Layer 6 of a small transformer language model trained on English Wikipedia (23 layers, counted from 0, width 64).
Take only the direct path to the model's output, skipping the later layers: a vector added to the residual stream pushes a token's score in proportion to its dot product with that token's output vector.

Output vectors of the tokens that the questions are about. A number n stands for (n - 128) times 0.023.
"{": 87, 112, 125, 150, 130, 140, 133, 91, 140, 161, 140, 113, 157, 151, 95, 106, 117, 152, 141, 110, 143, 142, 111, 113, 145, 154, 130, 112, 169, 149, 94, 114, 143, 89, 168, 119, 176, 100, 134, 108, 185, 117, 135, 164, 140, 102, 124, 103, 143, 153, 120, 104, 110, 134, 107, 102, 132, 114, 100, 108, 157, 132, 120, 122
"); ": 133, 95, 97, 148, 128, 112, 101, 156, 126, 131, 153, 90, 153, 129, 114, 129, 168, 117, 122, 87, 104, 132, 117, 160, 134, 117, 162, 151, 140, 122, 135, 141, 130, 77, 171, 128, 148, 129, 140, 95, 117, 150, 137, 171, 143, 125, 114, 106, 116, 100, 184, 118, 103, 140, 115, 95, 163, 138, 147, 88, 148, 112, 116, 124
"where ": 141, 149, 126, 106, 99, 97, 79, 93, 134, 157, 135, 150, 121, 91, 137, 155, 159, 94, 117, 129, 153, 159, 131, 132, 130, 114, 117, 93, 143, 116, 105, 124, 169, 98, 116, 113, 152, 138, 176, 128, 131, 131, 133, 163, 142, 130, 100, 142, 162, 112, 143, 91, 144, 132, 86, 145, 130, 117, 126, 86, 118, 110, 169, 173
"example ": 112, 89, 151, 132, 130, 158, 64, 127, 157, 172, 149, 68, 132, 137, 145, 140, 167, 95, 144, 124, 169, 158, 110, 170, 179, 128, 133, 75, 102, 156, 118, 101, 93, 89, 127, 111, 141, 107, 143, 116, 127, 195, 165, 137, 50, 124, 106, 119, 149, 155, 97, 126, 169, 102, 120, 90, 124, 155, 117, 115, 92, 117, 169, 154
"ency": 131, 60, 130, 139, 108, 148, 116, 98, 133, 107, 121, 141, 115, 133, 144, 140, 127, 169, 113, 110, 141, 124, 134, 90, 163, 160, 102, 155, 103, 186, 136, 136, 65, 118, 156, 84, 154, 163, 151, 102, 113, 186, 133, 128, 142, 92, 108, 90, 141, 126, 145, 124, 116, 139, 140, 100, 137, 132, 145, 136, 104, 143, 125, 138
"from ": 164, 137, 79, 120, 140, 135, 120, 117, 119, 134, 119, 155, 152, 131, 107, 180, 126, 101, 176, 129, 145, 132, 92, 102, 134, 140, 130, 119, 139, 154, 119, 148, 177, 105, 121, 101, 124, 174, 132, 141, 141, 144, 146, 104, 135, 97, 99, 123, 125, 133, 89, 93, 95, 118, 154, 102, 127, 124, 151, 104, 134, 123, 156, 105
"industr": 127, 56, 211, 192, 71, 236, 60, 95, 216, 165, 198, 117, 117, 105, 112, 157, 133, 62, 120, 61, 205, 173, 63, 124, 180, 181, 128, 88, 131, 180, 113, 41, 126, 58, 197, 74, 209, 46, 191, 17, 95, 165, 57, 189, 102, 74, 20, 93, 131, 104, 131, 116, 126, 185, 122, 64, 159, 247, 76, 182, 124, 91, 216, 185
"ed": 129, 150, 130, 98, 138, 123, 132, 84, 134, 140, 103, 105, 143, 120, 132, 126, 95, 127, 133, 129, 138, 108, 127, 90, 135, 138, 130, 120, 134, 99, 146, 136, 126, 172, 132, 149, 94, 183, 111, 122, 135, 144, 140, 130, 157, 107, 141, 94, 153, 159, 131, 120, 102, 109, 103, 129, 135, 132, 168, 140, 127, 134, 132, 108
"achel": 118, 113, 119, 131, 120, 127, 77, 113, 163, 165, 177, 112, 101, 147, 106, 162, 100, 91, 105, 137, 181, 123, 82, 93, 105, 119, 87, 85, 93, 137, 110, 74, 141, 115, 132, 102, 146, 151, 141, 91, 102, 181, 95, 182, 144, 102, 121, 113, 201, 147, 178, 175, 102, 186, 148, 93, 136, 157, 82, 120, 157, 108, 144, 220
"ently ": 108, 109, 96, 93, 139, 168, 109, 130, 142, 149, 135, 118, 76, 126, 119, 144, 134, 160, 97, 143, 134, 136, 132, 83, 146, 140, 129, 125, 165, 195, 149, 135, 127, 123, 130, 94, 159, 109, 142, 93, 98, 144, 139, 142, 143, 154, 109, 91, 103, 134, 142, 92, 113, 107, 144, 101, 155, 111, 113, 121, 137, 169, 155, 134
"reference ": 95, 67, 130, 149, 136, 161, 76, 121, 134, 151, 169, 107, 121, 144, 88, 134, 198, 125, 80, 131, 184, 146, 77, 129, 174, 127, 87, 98, 130, 157, 79, 143, 82, 84, 149, 122, 147, 118, 105, 119, 113, 181, 139, 139, 151, 156, 85, 82, 109, 126, 124, 126, 124, 107, 150, 104, 133, 200, 100, 157, 119, 161, 174, 162
"Order": 81, 70, 179, 169, 63, 172, 130, 114, 134, 130, 135, 130, 128, 123, 87, 144, 107, 158, 130, 132, 166, 106, 106, 104, 149, 141, 178, 66, 133, 152, 141, 75, 96, 120, 153, 146, 213, 96, 129, 112, 111, 176, 152, 117, 155, 86, 82, 78, 137, 125, 165, 135, 151, 159, 126, 98, 126, 152, 141, 133, 122, 96, 121, 152
"Result ": 102, 130, 123, 127, 92, 152, 107, 138, 173, 136, 102, 104, 114, 106, 161, 141, 138, 136, 152, 101, 140, 124, 102, 115, 153, 186, 122, 86, 151, 109, 131, 74, 134, 95, 118, 105, 123, 106, 127, 115, 163, 178, 137, 121, 141, 105, 100, 128, 134, 106, 130, 138, 117, 171, 125, 103, 132, 177, 151, 160, 145, 127, 126, 126
"house": 107, 150, 158, 169, 139, 119, 84, 95, 142, 146, 129, 124, 160, 99, 107, 140, 107, 87, 134, 103, 141, 131, 92, 180, 145, 130, 117, 127, 98, 145, 126, 112, 107, 109, 132, 129, 160, 149, 142, 121, 105, 128, 131, 126, 155, 114, 107, 155, 139, 100, 132, 130, 108, 123, 133, 97, 148, 150, 151, 111, 132, 144, 134, 147
"xim": 167, 122, 176, 156, 98, 174, 124, 87, 125, 137, 141, 102, 116, 117, 86, 175, 149, 121, 118, 112, 190, 150, 63, 144, 106, 123, 144, 143, 125, 110, 113, 91, 129, 92, 170, 129, 154, 113, 120, 90, 126, 174, 151, 167, 130, 98, 115, 126, 122, 159, 122, 119, 113, 110, 133, 77, 102, 129, 102, 160, 150, 146, 158, 105
"whether ": 144, 122, 124, 133, 65, 153, 76, 116, 135, 177, 146, 119, 95, 103, 148, 182, 145, 86, 130, 99, 194, 129, 103, 174, 164, 154, 131, 127, 88, 145, 97, 122, 170, 85, 147, 111, 167, 107, 184, 116, 159, 146, 109, 137, 140, 141, 87, 92, 137, 86, 166, 70, 132, 105, 100, 135, 116, 160, 126, 119, 106, 135, 148, 126
"|---|---|---|---": 145, 147, 143, 135, 81, 102, 123, 121, 128, 142, 141, 144, 65, 118, 116, 128, 150, 116, 95, 100, 157, 108, 140, 154, 119, 168, 144, 137, 154, 153, 92, 66, 129, 55, 136, 128, 158, 94, 135, 103, 117, 165, 122, 153, 150, 126, 97, 140, 111, 130, 154, 143, 138, 109, 114, 93, 148, 155, 107, 177, 111, 131, 202, 131
"alled ": 94, 120, 128, 85, 134, 160, 129, 122, 162, 165, 118, 104, 119, 144, 106, 146, 143, 123, 133, 126, 168, 80, 114, 103, 147, 172, 109, 135, 165, 166, 152, 109, 142, 93, 158, 135, 138, 127, 116, 93, 117, 152, 139, 145, 120, 113, 117, 94, 126, 112, 124, 128, 93, 107, 133, 104, 166, 146, 129, 139, 122, 135, 121, 129
"tili": 164, 128, 159, 141, 88, 166, 80, 156, 145, 132, 172, 128, 100, 164, 117, 146, 132, 95, 114, 144, 185, 132, 108, 93, 141, 186, 107, 118, 126, 150, 79, 91, 117, 171, 136, 107, 127, 91, 135, 96, 143, 179, 114, 111, 134, 91, 119, 105, 121, 124, 155, 107, 101, 114, 129, 119, 124, 139, 148, 132, 99, 103, 192, 123
"atory ": 153, 47, 114, 142, 76, 126, 119, 104, 168, 133, 124, 109, 110, 155, 151, 141, 96, 153, 126, 113, 121, 159, 98, 80, 168, 113, 128, 122, 154, 173, 112, 144, 157, 111, 126, 88, 158, 111, 162, 99, 130, 144, 120, 142, 121, 77, 121, 106, 141, 121, 131, 131, 118, 173, 119, 97, 149, 120, 141, 137, 108, 171, 161, 169
"ished ": 113, 123, 126, 94, 115, 163, 100, 130, 174, 151, 99, 129, 119, 126, 111, 147, 130, 132, 122, 102, 150, 142, 117, 79, 77, 140, 126, 82, 140, 151, 112, 143, 155, 118, 141, 107, 147, 138, 154, 82, 104, 114, 156, 160, 156, 145, 116, 76, 155, 123, 168, 128, 100, 133, 150, 71, 163, 167, 105, 109, 127, 158, 145, 156
"ateg": 135, 132, 122, 158, 80, 120, 132, 120, 152, 134, 147, 123, 106, 126, 76, 145, 141, 93, 99, 135, 159, 109, 106, 77, 158, 155, 163, 124, 126, 115, 62, 102, 118, 109, 145, 126, 148, 129, 145, 93, 107, 193, 142, 158, 117, 58, 118, 116, 118, 146, 146, 183, 141, 134, 140, 96, 132, 178, 131, 144, 138, 109, 113, 184
"Cens": 163, 148, 180, 179, 113, 143, 72, 111, 168, 135, 154, 121, 102, 172, 78, 93, 95, 73, 110, 112, 151, 124, 122, 95, 137, 153, 147, 136, 95, 201, 76, 57, 109, 108, 162, 121, 161, 97, 127, 107, 116, 159, 151, 189, 118, 114, 98, 119, 139, 162, 159, 154, 102, 165, 138, 98, 98, 104, 110, 127, 169, 125, 141, 130
"pm ": 96, 123, 157, 157, 127, 171, 104, 114, 153, 137, 132, 147, 135, 123, 165, 133, 128, 73, 128, 148, 117, 114, 148, 148, 110, 142, 131, 92, 130, 165, 141, 102, 142, 82, 165, 86, 111, 109, 152, 108, 97, 162, 120, 128, 121, 127, 110, 116, 100, 102, 132, 148, 162, 99, 110, 123, 123, 160, 126, 154, 154, 103, 160, 110

Each question shows what one neuron of this layer's MLP adds at an activation of 1. A number n stands for (n - 128) times 0.006.

n55: 97, 81, 163, 132, 115, 145, 104, 165, 118, 122, 126, 149, 90, 140, 149, 131, 145, 127, 123, 91, 130, 139, 101, 104, 52, 158, 141, 146, 125, 93, 151, 165, 137, 136, 131, 138, 140, 150, 141, 134, 137, 113, 120, 105, 112, 152, 93, 88, 139, 141, 155, 118, 143, 136, 123, 53, 149, 145, 154, 153, 114, 135, 111, 121
Which three tokens does it push up most, strongest first? "ished ", "industr", "Order"

n151: 86, 136, 97, 70, 179, 113, 116, 146, 124, 118, 109, 152, 218, 118, 100, 153, 142, 101, 119, 174, 122, 78, 114, 122, 121, 114, 122, 135, 93, 161, 160, 128, 146, 104, 184, 123, 116, 162, 121, 129, 155, 158, 152, 76, 151, 167, 84, 145, 85, 178, 110, 145, 160, 140, 115, 85, 134, 118, 130, 117, 157, 107, 132, 104
Pushed down most: "industr"

n81: 97, 117, 172, 138, 99, 117, 125, 110, 112, 153, 120, 126, 153, 147, 182, 132, 122, 149, 128, 125, 99, 132, 121, 158, 113, 99, 153, 155, 133, 104, 132, 136, 120, 114, 116, 101, 113, 150, 66, 114, 119, 121, 119, 130, 107, 141, 110, 136, 134, 101, 102, 171, 142, 112, 131, 151, 155, 156, 126, 157, 128, 120, 131, 157
Which of these tokens does it push up most? "pm "

n154: 113, 146, 120, 143, 138, 141, 127, 161, 131, 142, 133, 140, 138, 126, 106, 126, 125, 120, 115, 130, 140, 120, 140, 133, 132, 126, 117, 118, 129, 127, 130, 125, 147, 126, 125, 156, 131, 132, 119, 77, 134, 147, 148, 124, 134, 136, 97, 117, 116, 119, 131, 127, 105, 127, 140, 119, 112, 124, 123, 153, 135, 133, 108, 122
Pushed down most: "atory "

n144: 80, 133, 154, 97, 106, 127, 162, 133, 146, 122, 139, 122, 114, 132, 116, 144, 144, 141, 122, 111, 144, 129, 104, 101, 111, 151, 142, 135, 133, 130, 116, 136, 128, 132, 132, 129, 115, 120, 134, 120, 127, 157, 146, 129, 142, 124, 120, 90, 152, 148, 149, 128, 160, 131, 139, 147, 140, 106, 124, 132, 106, 106, 78, 135
Which two tokens does it push up most, strongest first? "Order", "ateg"

n230: 87, 119, 127, 131, 110, 108, 143, 168, 101, 150, 159, 128, 147, 143, 140, 132, 162, 146, 131, 93, 110, 115, 143, 151, 106, 152, 109, 139, 113, 132, 100, 147, 108, 133, 130, 131, 132, 156, 104, 96, 141, 112, 174, 124, 122, 175, 112, 111, 90, 95, 96, 171, 149, 114, 117, 146, 104, 118, 117, 111, 139, 116, 151, 140
Which two tokens does it push up most, strongest first? "reference ", "); "

n173: 133, 141, 130, 119, 133, 121, 122, 136, 136, 127, 141, 140, 121, 158, 132, 116, 119, 121, 118, 127, 123, 128, 136, 132, 119, 138, 131, 122, 132, 137, 120, 125, 136, 131, 127, 148, 130, 124, 137, 71, 142, 127, 124, 132, 111, 130, 123, 139, 139, 132, 132, 133, 120, 130, 129, 139, 115, 119, 130, 140, 118, 122, 122, 135
Which of these tokens does it push up most? "Cens"

n108: 125, 147, 121, 192, 136, 126, 96, 171, 126, 138, 124, 140, 95, 123, 92, 141, 160, 123, 120, 123, 144, 115, 117, 113, 103, 168, 135, 150, 138, 101, 107, 134, 160, 157, 115, 119, 99, 122, 139, 96, 106, 91, 152, 127, 146, 129, 109, 95, 110, 122, 74, 125, 141, 159, 160, 159, 104, 102, 145, 131, 136, 115, 139, 199
Which two tokens does it push up most, strongest first? "ateg", "tili"

n251: 162, 129, 131, 110, 126, 92, 123, 117, 112, 126, 126, 143, 134, 146, 139, 128, 126, 117, 135, 108, 134, 132, 118, 129, 138, 145, 127, 122, 141, 148, 129, 118, 133, 127, 108, 124, 99, 151, 105, 140, 112, 136, 123, 123, 139, 138, 110, 139, 135, 110, 109, 143, 132, 99, 115, 138, 103, 113, 149, 150, 109, 122, 140, 150
Which of these tokens does it push up most? "from "

n129: 110, 122, 157, 166, 121, 113, 184, 103, 99, 127, 110, 127, 91, 84, 122, 113, 136, 122, 123, 137, 117, 140, 128, 104, 124, 116, 101, 119, 144, 122, 111, 130, 156, 125, 126, 176, 127, 105, 120, 123, 140, 103, 112, 92, 142, 167, 131, 166, 131, 147, 137, 98, 144, 124, 126, 175, 140, 136, 133, 155, 122, 126, 154, 147
Which of these tokens does it push up most? "|---|---|---|---"

n214: 135, 109, 137, 102, 115, 109, 128, 117, 139, 167, 111, 107, 128, 160, 148, 94, 163, 140, 115, 158, 98, 124, 154, 112, 138, 132, 137, 124, 132, 134, 167, 154, 136, 113, 101, 109, 139, 91, 156, 132, 102, 113, 178, 116, 132, 142, 149, 127, 102, 133, 115, 106, 141, 156, 78, 139, 175, 110, 150, 150, 161, 94, 116, 122
Which two tokens does it push up most, strongest first? "ently ", "atory "

n221: 116, 119, 150, 127, 121, 119, 140, 132, 132, 131, 119, 121, 156, 118, 123, 131, 119, 132, 135, 96, 141, 103, 139, 124, 129, 114, 128, 130, 142, 144, 142, 123, 128, 146, 142, 142, 138, 122, 114, 108, 146, 140, 150, 116, 144, 134, 109, 115, 137, 120, 144, 125, 132, 97, 128, 124, 145, 133, 120, 129, 123, 136, 120, 125
Which of these tokens does it push up most? "Order"

n78: 132, 136, 111, 142, 146, 135, 137, 145, 130, 95, 144, 129, 97, 155, 123, 116, 147, 115, 124, 134, 164, 155, 134, 120, 109, 114, 125, 148, 160, 131, 136, 128, 124, 150, 117, 137, 110, 133, 139, 86, 138, 120, 86, 137, 151, 134, 121, 118, 150, 129, 123, 119, 121, 118, 147, 127, 118, 146, 126, 105, 127, 114, 120, 112
Which of these tokens does it push up most? "tili"

n152: 120, 128, 117, 151, 115, 168, 100, 90, 88, 167, 100, 93, 153, 128, 106, 123, 128, 119, 143, 134, 122, 107, 128, 122, 140, 167, 165, 116, 115, 117, 153, 135, 131, 93, 126, 94, 160, 143, 143, 114, 133, 127, 131, 105, 122, 140, 135, 129, 134, 140, 112, 157, 137, 151, 149, 105, 134, 124, 157, 123, 100, 126, 85, 133
Which of these tokens does it push up most? "Order"

n45: 90, 81, 157, 157, 130, 118, 153, 129, 115, 121, 130, 122, 159, 120, 144, 115, 136, 137, 114, 132, 165, 118, 171, 108, 132, 124, 94, 99, 132, 134, 141, 98, 139, 130, 158, 114, 114, 146, 119, 109, 123, 102, 121, 109, 116, 163, 131, 161, 122, 151, 127, 173, 138, 108, 156, 113, 111, 116, 161, 135, 135, 122, 111, 94
Pushed down most: "whether "

n115: 141, 136, 170, 149, 131, 149, 127, 105, 92, 126, 151, 119, 74, 130, 137, 117, 139, 122, 94, 115, 140, 157, 107, 145, 109, 122, 153, 153, 151, 127, 124, 136, 132, 112, 133, 118, 127, 134, 107, 153, 130, 163, 113, 162, 149, 125, 132, 145, 112, 148, 111, 101, 114, 115, 88, 154, 160, 115, 118, 93, 144, 141, 109, 103
Which of these tokens does it push up most? "xim"

n220: 90, 115, 90, 107, 118, 127, 102, 133, 153, 84, 116, 109, 152, 115, 146, 131, 122, 133, 112, 136, 119, 134, 196, 139, 90, 144, 153, 91, 70, 114, 157, 126, 138, 196, 119, 168, 125, 83, 146, 95, 148, 157, 133, 96, 106, 88, 228, 119, 145, 169, 170, 147, 124, 119, 79, 172, 156, 113, 156, 159, 151, 111, 181, 112
Which three tokens does it push up most, strongest first? "ed", "tili", "pm "

n162: 147, 105, 127, 142, 105, 82, 160, 106, 95, 161, 155, 164, 150, 138, 118, 137, 82, 92, 154, 119, 153, 122, 151, 143, 82, 127, 139, 117, 157, 112, 119, 103, 117, 138, 106, 91, 120, 110, 90, 128, 164, 140, 108, 170, 103, 120, 96, 169, 166, 152, 144, 126, 90, 151, 137, 133, 77, 145, 141, 127, 100, 160, 135, 121
Pushed down most: "ently "

n240: 78, 138, 112, 153, 110, 113, 107, 107, 146, 129, 141, 126, 132, 158, 113, 137, 126, 117, 120, 168, 119, 117, 116, 134, 126, 144, 131, 109, 141, 122, 121, 142, 109, 137, 127, 84, 121, 143, 147, 112, 137, 122, 113, 133, 152, 115, 140, 94, 140, 143, 134, 136, 130, 129, 108, 147, 144, 136, 145, 135, 134, 131, 123, 145
Pushed down most: "xim"

n32: 151, 125, 109, 133, 160, 97, 113, 140, 120, 134, 156, 111, 186, 165, 130, 106, 153, 128, 131, 129, 141, 121, 123, 119, 100, 143, 118, 141, 114, 120, 107, 133, 103, 146, 102, 158, 114, 112, 135, 105, 93, 95, 124, 157, 167, 135, 149, 103, 108, 137, 108, 147, 120, 82, 181, 110, 137, 134, 140, 144, 159, 135, 120, 121
Which two tokens does it push up most, strongest first? "reference ", "); "

n76: 186, 149, 118, 178, 129, 150, 148, 141, 163, 161, 182, 131, 40, 168, 137, 86, 83, 100, 136, 108, 89, 119, 167, 159, 167, 61, 147, 146, 100, 88, 67, 95, 157, 79, 202, 101, 100, 129, 144, 130, 110, 99, 105, 143, 113, 129, 202, 138, 148, 105, 141, 114, 127, 108, 161, 154, 77, 176, 125, 139, 141, 86, 118, 134
Which of these tokens does it push up most? "Cens"

n99: 146, 159, 96, 142, 146, 114, 156, 81, 143, 119, 144, 105, 151, 161, 101, 137, 133, 110, 111, 113, 136, 119, 102, 130, 165, 182, 89, 126, 109, 120, 124, 119, 120, 136, 149, 165, 149, 87, 111, 136, 98, 134, 150, 116, 107, 146, 114, 129, 117, 137, 143, 198, 128, 123, 141, 115, 153, 130, 134, 127, 103, 111, 133, 144
Which of these tokens does it push up most? "ateg"

n254: 144, 140, 119, 125, 132, 125, 110, 103, 119, 140, 117, 141, 125, 135, 136, 125, 138, 138, 131, 125, 133, 119, 135, 131, 114, 140, 117, 137, 138, 107, 141, 128, 131, 115, 121, 115, 143, 119, 104, 136, 117, 128, 125, 143, 129, 126, 136, 147, 133, 150, 118, 116, 114, 125, 109, 134, 131, 114, 135, 110, 117, 117, 138, 135
Which of these tokens does it push up most? "where "

n139: 131, 147, 125, 136, 140, 81, 131, 87, 112, 170, 179, 160, 146, 160, 111, 80, 129, 174, 144, 144, 144, 140, 121, 123, 116, 160, 146, 92, 153, 122, 130, 96, 121, 146, 125, 153, 130, 114, 117, 72, 151, 140, 107, 138, 127, 105, 115, 154, 125, 141, 133, 105, 143, 133, 88, 122, 156, 128, 121, 130, 146, 120, 91, 115
Which two tokens does it push up most, strongest first? "{", "Order"

n234: 144, 130, 138, 108, 124, 135, 123, 138, 122, 132, 114, 133, 128, 121, 141, 112, 146, 119, 126, 114, 115, 129, 122, 139, 143, 138, 134, 157, 135, 126, 118, 128, 111, 90, 118, 135, 131, 143, 129, 102, 118, 108, 138, 138, 136, 131, 125, 118, 129, 117, 132, 115, 122, 125, 131, 129, 117, 127, 148, 128, 126, 140, 131, 139
Pushed down most: "achel"

n193: 154, 131, 91, 126, 125, 148, 123, 109, 131, 131, 147, 127, 100, 114, 123, 135, 151, 117, 121, 124, 124, 100, 165, 117, 127, 120, 151, 115, 133, 141, 138, 131, 153, 109, 117, 138, 137, 123, 177, 85, 171, 138, 148, 108, 135, 112, 103, 108, 129, 52, 140, 118, 113, 122, 122, 154, 98, 133, 114, 131, 126, 150, 134, 166
Which two tokens does it push up most, strongest first? "whether ", "industr"

n178: 144, 110, 101, 150, 136, 101, 151, 116, 131, 124, 138, 142, 103, 161, 110, 109, 122, 119, 113, 126, 128, 137, 136, 131, 113, 119, 150, 115, 121, 104, 124, 144, 136, 163, 129, 174, 139, 143, 89, 127, 124, 123, 88, 125, 138, 134, 109, 133, 130, 151, 121, 135, 135, 117, 152, 162, 149, 130, 129, 107, 132, 127, 127, 117
Pushed down most: "industr"

n57: 136, 168, 101, 131, 136, 164, 122, 113, 104, 130, 165, 114, 116, 158, 106, 138, 144, 155, 142, 129, 99, 103, 135, 147, 135, 136, 138, 123, 125, 144, 133, 143, 157, 125, 120, 113, 130, 133, 129, 148, 119, 146, 145, 154, 118, 97, 116, 107, 108, 113, 110, 133, 128, 101, 120, 122, 119, 103, 139, 133, 142, 108, 115, 121
Which of these tokens does it push up most? "from "

n229: 112, 85, 153, 88, 142, 120, 141, 203, 142, 145, 180, 155, 96, 71, 142, 165, 188, 107, 103, 115, 114, 116, 158, 139, 91, 176, 137, 105, 136, 97, 118, 83, 166, 144, 115, 104, 159, 93, 172, 104, 136, 119, 99, 110, 121, 146, 100, 127, 119, 91, 219, 131, 133, 126, 117, 97, 150, 155, 150, 126, 126, 105, 100, 106
Which two tokens does it push up most, strongest first? "industr", "whether "

n142: 146, 139, 116, 158, 112, 138, 108, 163, 129, 118, 146, 136, 115, 148, 144, 127, 157, 152, 144, 165, 129, 133, 138, 133, 109, 105, 153, 130, 86, 115, 137, 122, 126, 124, 115, 113, 117, 128, 127, 113, 94, 153, 110, 137, 83, 140, 133, 181, 182, 123, 130, 87, 110, 99, 169, 124, 147, 145, 155, 108, 132, 108, 111, 81
Which of these tokens does it push up most? "example "

n110: 113, 108, 104, 136, 133, 152, 109, 137, 111, 130, 151, 132, 177, 125, 130, 176, 103, 124, 111, 115, 172, 144, 136, 117, 127, 133, 136, 143, 134, 136, 136, 143, 102, 113, 115, 79, 151, 158, 148, 108, 120, 123, 130, 146, 138, 105, 114, 111, 145, 122, 110, 97, 122, 168, 140, 83, 125, 119, 132, 124, 126, 128, 115, 136
Which of these tokens does it push up most? "industr"

n158: 68, 117, 162, 143, 139, 146, 123, 90, 117, 143, 126, 135, 116, 143, 140, 120, 70, 128, 135, 100, 122, 131, 122, 82, 185, 142, 109, 175, 140, 142, 156, 148, 126, 118, 141, 145, 114, 144, 119, 133, 136, 114, 111, 136, 165, 149, 109, 159, 132, 157, 84, 153, 107, 122, 162, 86, 115, 158, 143, 153, 107, 104, 122, 131
Pushed down most: "where "

n103: 120, 129, 131, 125, 128, 128, 127, 127, 128, 129, 131, 128, 125, 129, 130, 129, 126, 130, 126, 126, 131, 124, 127, 126, 128, 128, 129, 129, 127, 128, 128, 133, 133, 129, 123, 126, 128, 126, 133, 130, 127, 130, 128, 127, 127, 128, 127, 128, 129, 129, 127, 129, 128, 126, 126, 135, 124, 133, 129, 133, 126, 127, 130, 124
Pushed down most: "); "

n188: 144, 129, 135, 155, 127, 124, 125, 141, 107, 136, 141, 125, 60, 105, 122, 156, 133, 143, 129, 125, 132, 125, 141, 118, 141, 132, 136, 182, 132, 148, 115, 131, 132, 140, 160, 132, 149, 135, 154, 115, 156, 106, 151, 102, 92, 123, 130, 99, 113, 88, 131, 89, 113, 110, 108, 117, 137, 127, 116, 190, 122, 144, 128, 124
Which of these tokens does it push up most? "whether "

n119: 128, 135, 134, 130, 181, 156, 100, 126, 88, 127, 128, 146, 97, 162, 122, 128, 161, 128, 145, 93, 120, 133, 90, 124, 121, 75, 102, 165, 142, 191, 85, 109, 144, 7, 149, 81, 130, 200, 145, 186, 117, 136, 148, 121, 159, 153, 79, 110, 134, 124, 144, 87, 129, 116, 137, 50, 113, 139, 140, 112, 106, 156, 143, 132
Which two tokens does it push up most, strongest first? "reference ", "from "

n20: 136, 117, 168, 137, 125, 89, 137, 122, 141, 122, 116, 142, 170, 145, 174, 125, 102, 123, 103, 105, 143, 129, 136, 130, 126, 147, 100, 121, 124, 141, 150, 130, 104, 104, 92, 159, 145, 155, 108, 119, 128, 135, 119, 89, 137, 139, 129, 189, 136, 68, 133, 147, 103, 168, 105, 105, 110, 131, 123, 131, 139, 127, 133, 161
Which of these tokens does it push up most? "house"

n82: 105, 122, 140, 121, 144, 117, 135, 146, 114, 123, 71, 134, 120, 124, 125, 152, 149, 133, 118, 143, 144, 118, 135, 119, 122, 120, 136, 112, 110, 129, 135, 128, 112, 122, 138, 132, 125, 138, 115, 131, 127, 130, 120, 117, 168, 114, 118, 131, 149, 131, 144, 130, 140, 121, 135, 135, 132, 155, 134, 117, 134, 133, 137, 103
Which of these tokens does it push up most? "Order"

n18: 110, 83, 131, 135, 135, 124, 128, 145, 132, 118, 113, 119, 121, 64, 172, 120, 143, 139, 136, 211, 49, 161, 145, 148, 115, 153, 111, 102, 134, 125, 122, 106, 121, 108, 124, 131, 131, 128, 121, 92, 150, 142, 144, 117, 134, 113, 129, 142, 128, 137, 158, 128, 157, 100, 102, 174, 83, 142, 137, 161, 141, 114, 142, 125
Which of these tokens does it push up most? "pm "

n216: 137, 133, 148, 143, 156, 115, 133, 112, 124, 132, 126, 137, 129, 115, 131, 103, 132, 148, 126, 124, 108, 132, 139, 136, 122, 144, 124, 128, 129, 125, 138, 146, 105, 135, 105, 130, 132, 123, 113, 131, 127, 104, 95, 119, 131, 133, 106, 154, 138, 137, 140, 113, 125, 131, 130, 120, 129, 123, 146, 122, 123, 143, 152, 139
Which of these tokens does it push up most? "house"

n167: 114, 130, 100, 97, 130, 130, 99, 141, 172, 141, 99, 130, 102, 113, 188, 155, 141, 120, 139, 164, 93, 144, 116, 114, 130, 162, 126, 108, 143, 124, 113, 137, 135, 113, 134, 117, 141, 122, 133, 102, 151, 132, 153, 93, 132, 111, 130, 113, 119, 145, 132, 102, 130, 126, 70, 106, 137, 149, 146, 147, 136, 123, 158, 137
Which of these tokens does it push up most? "Result "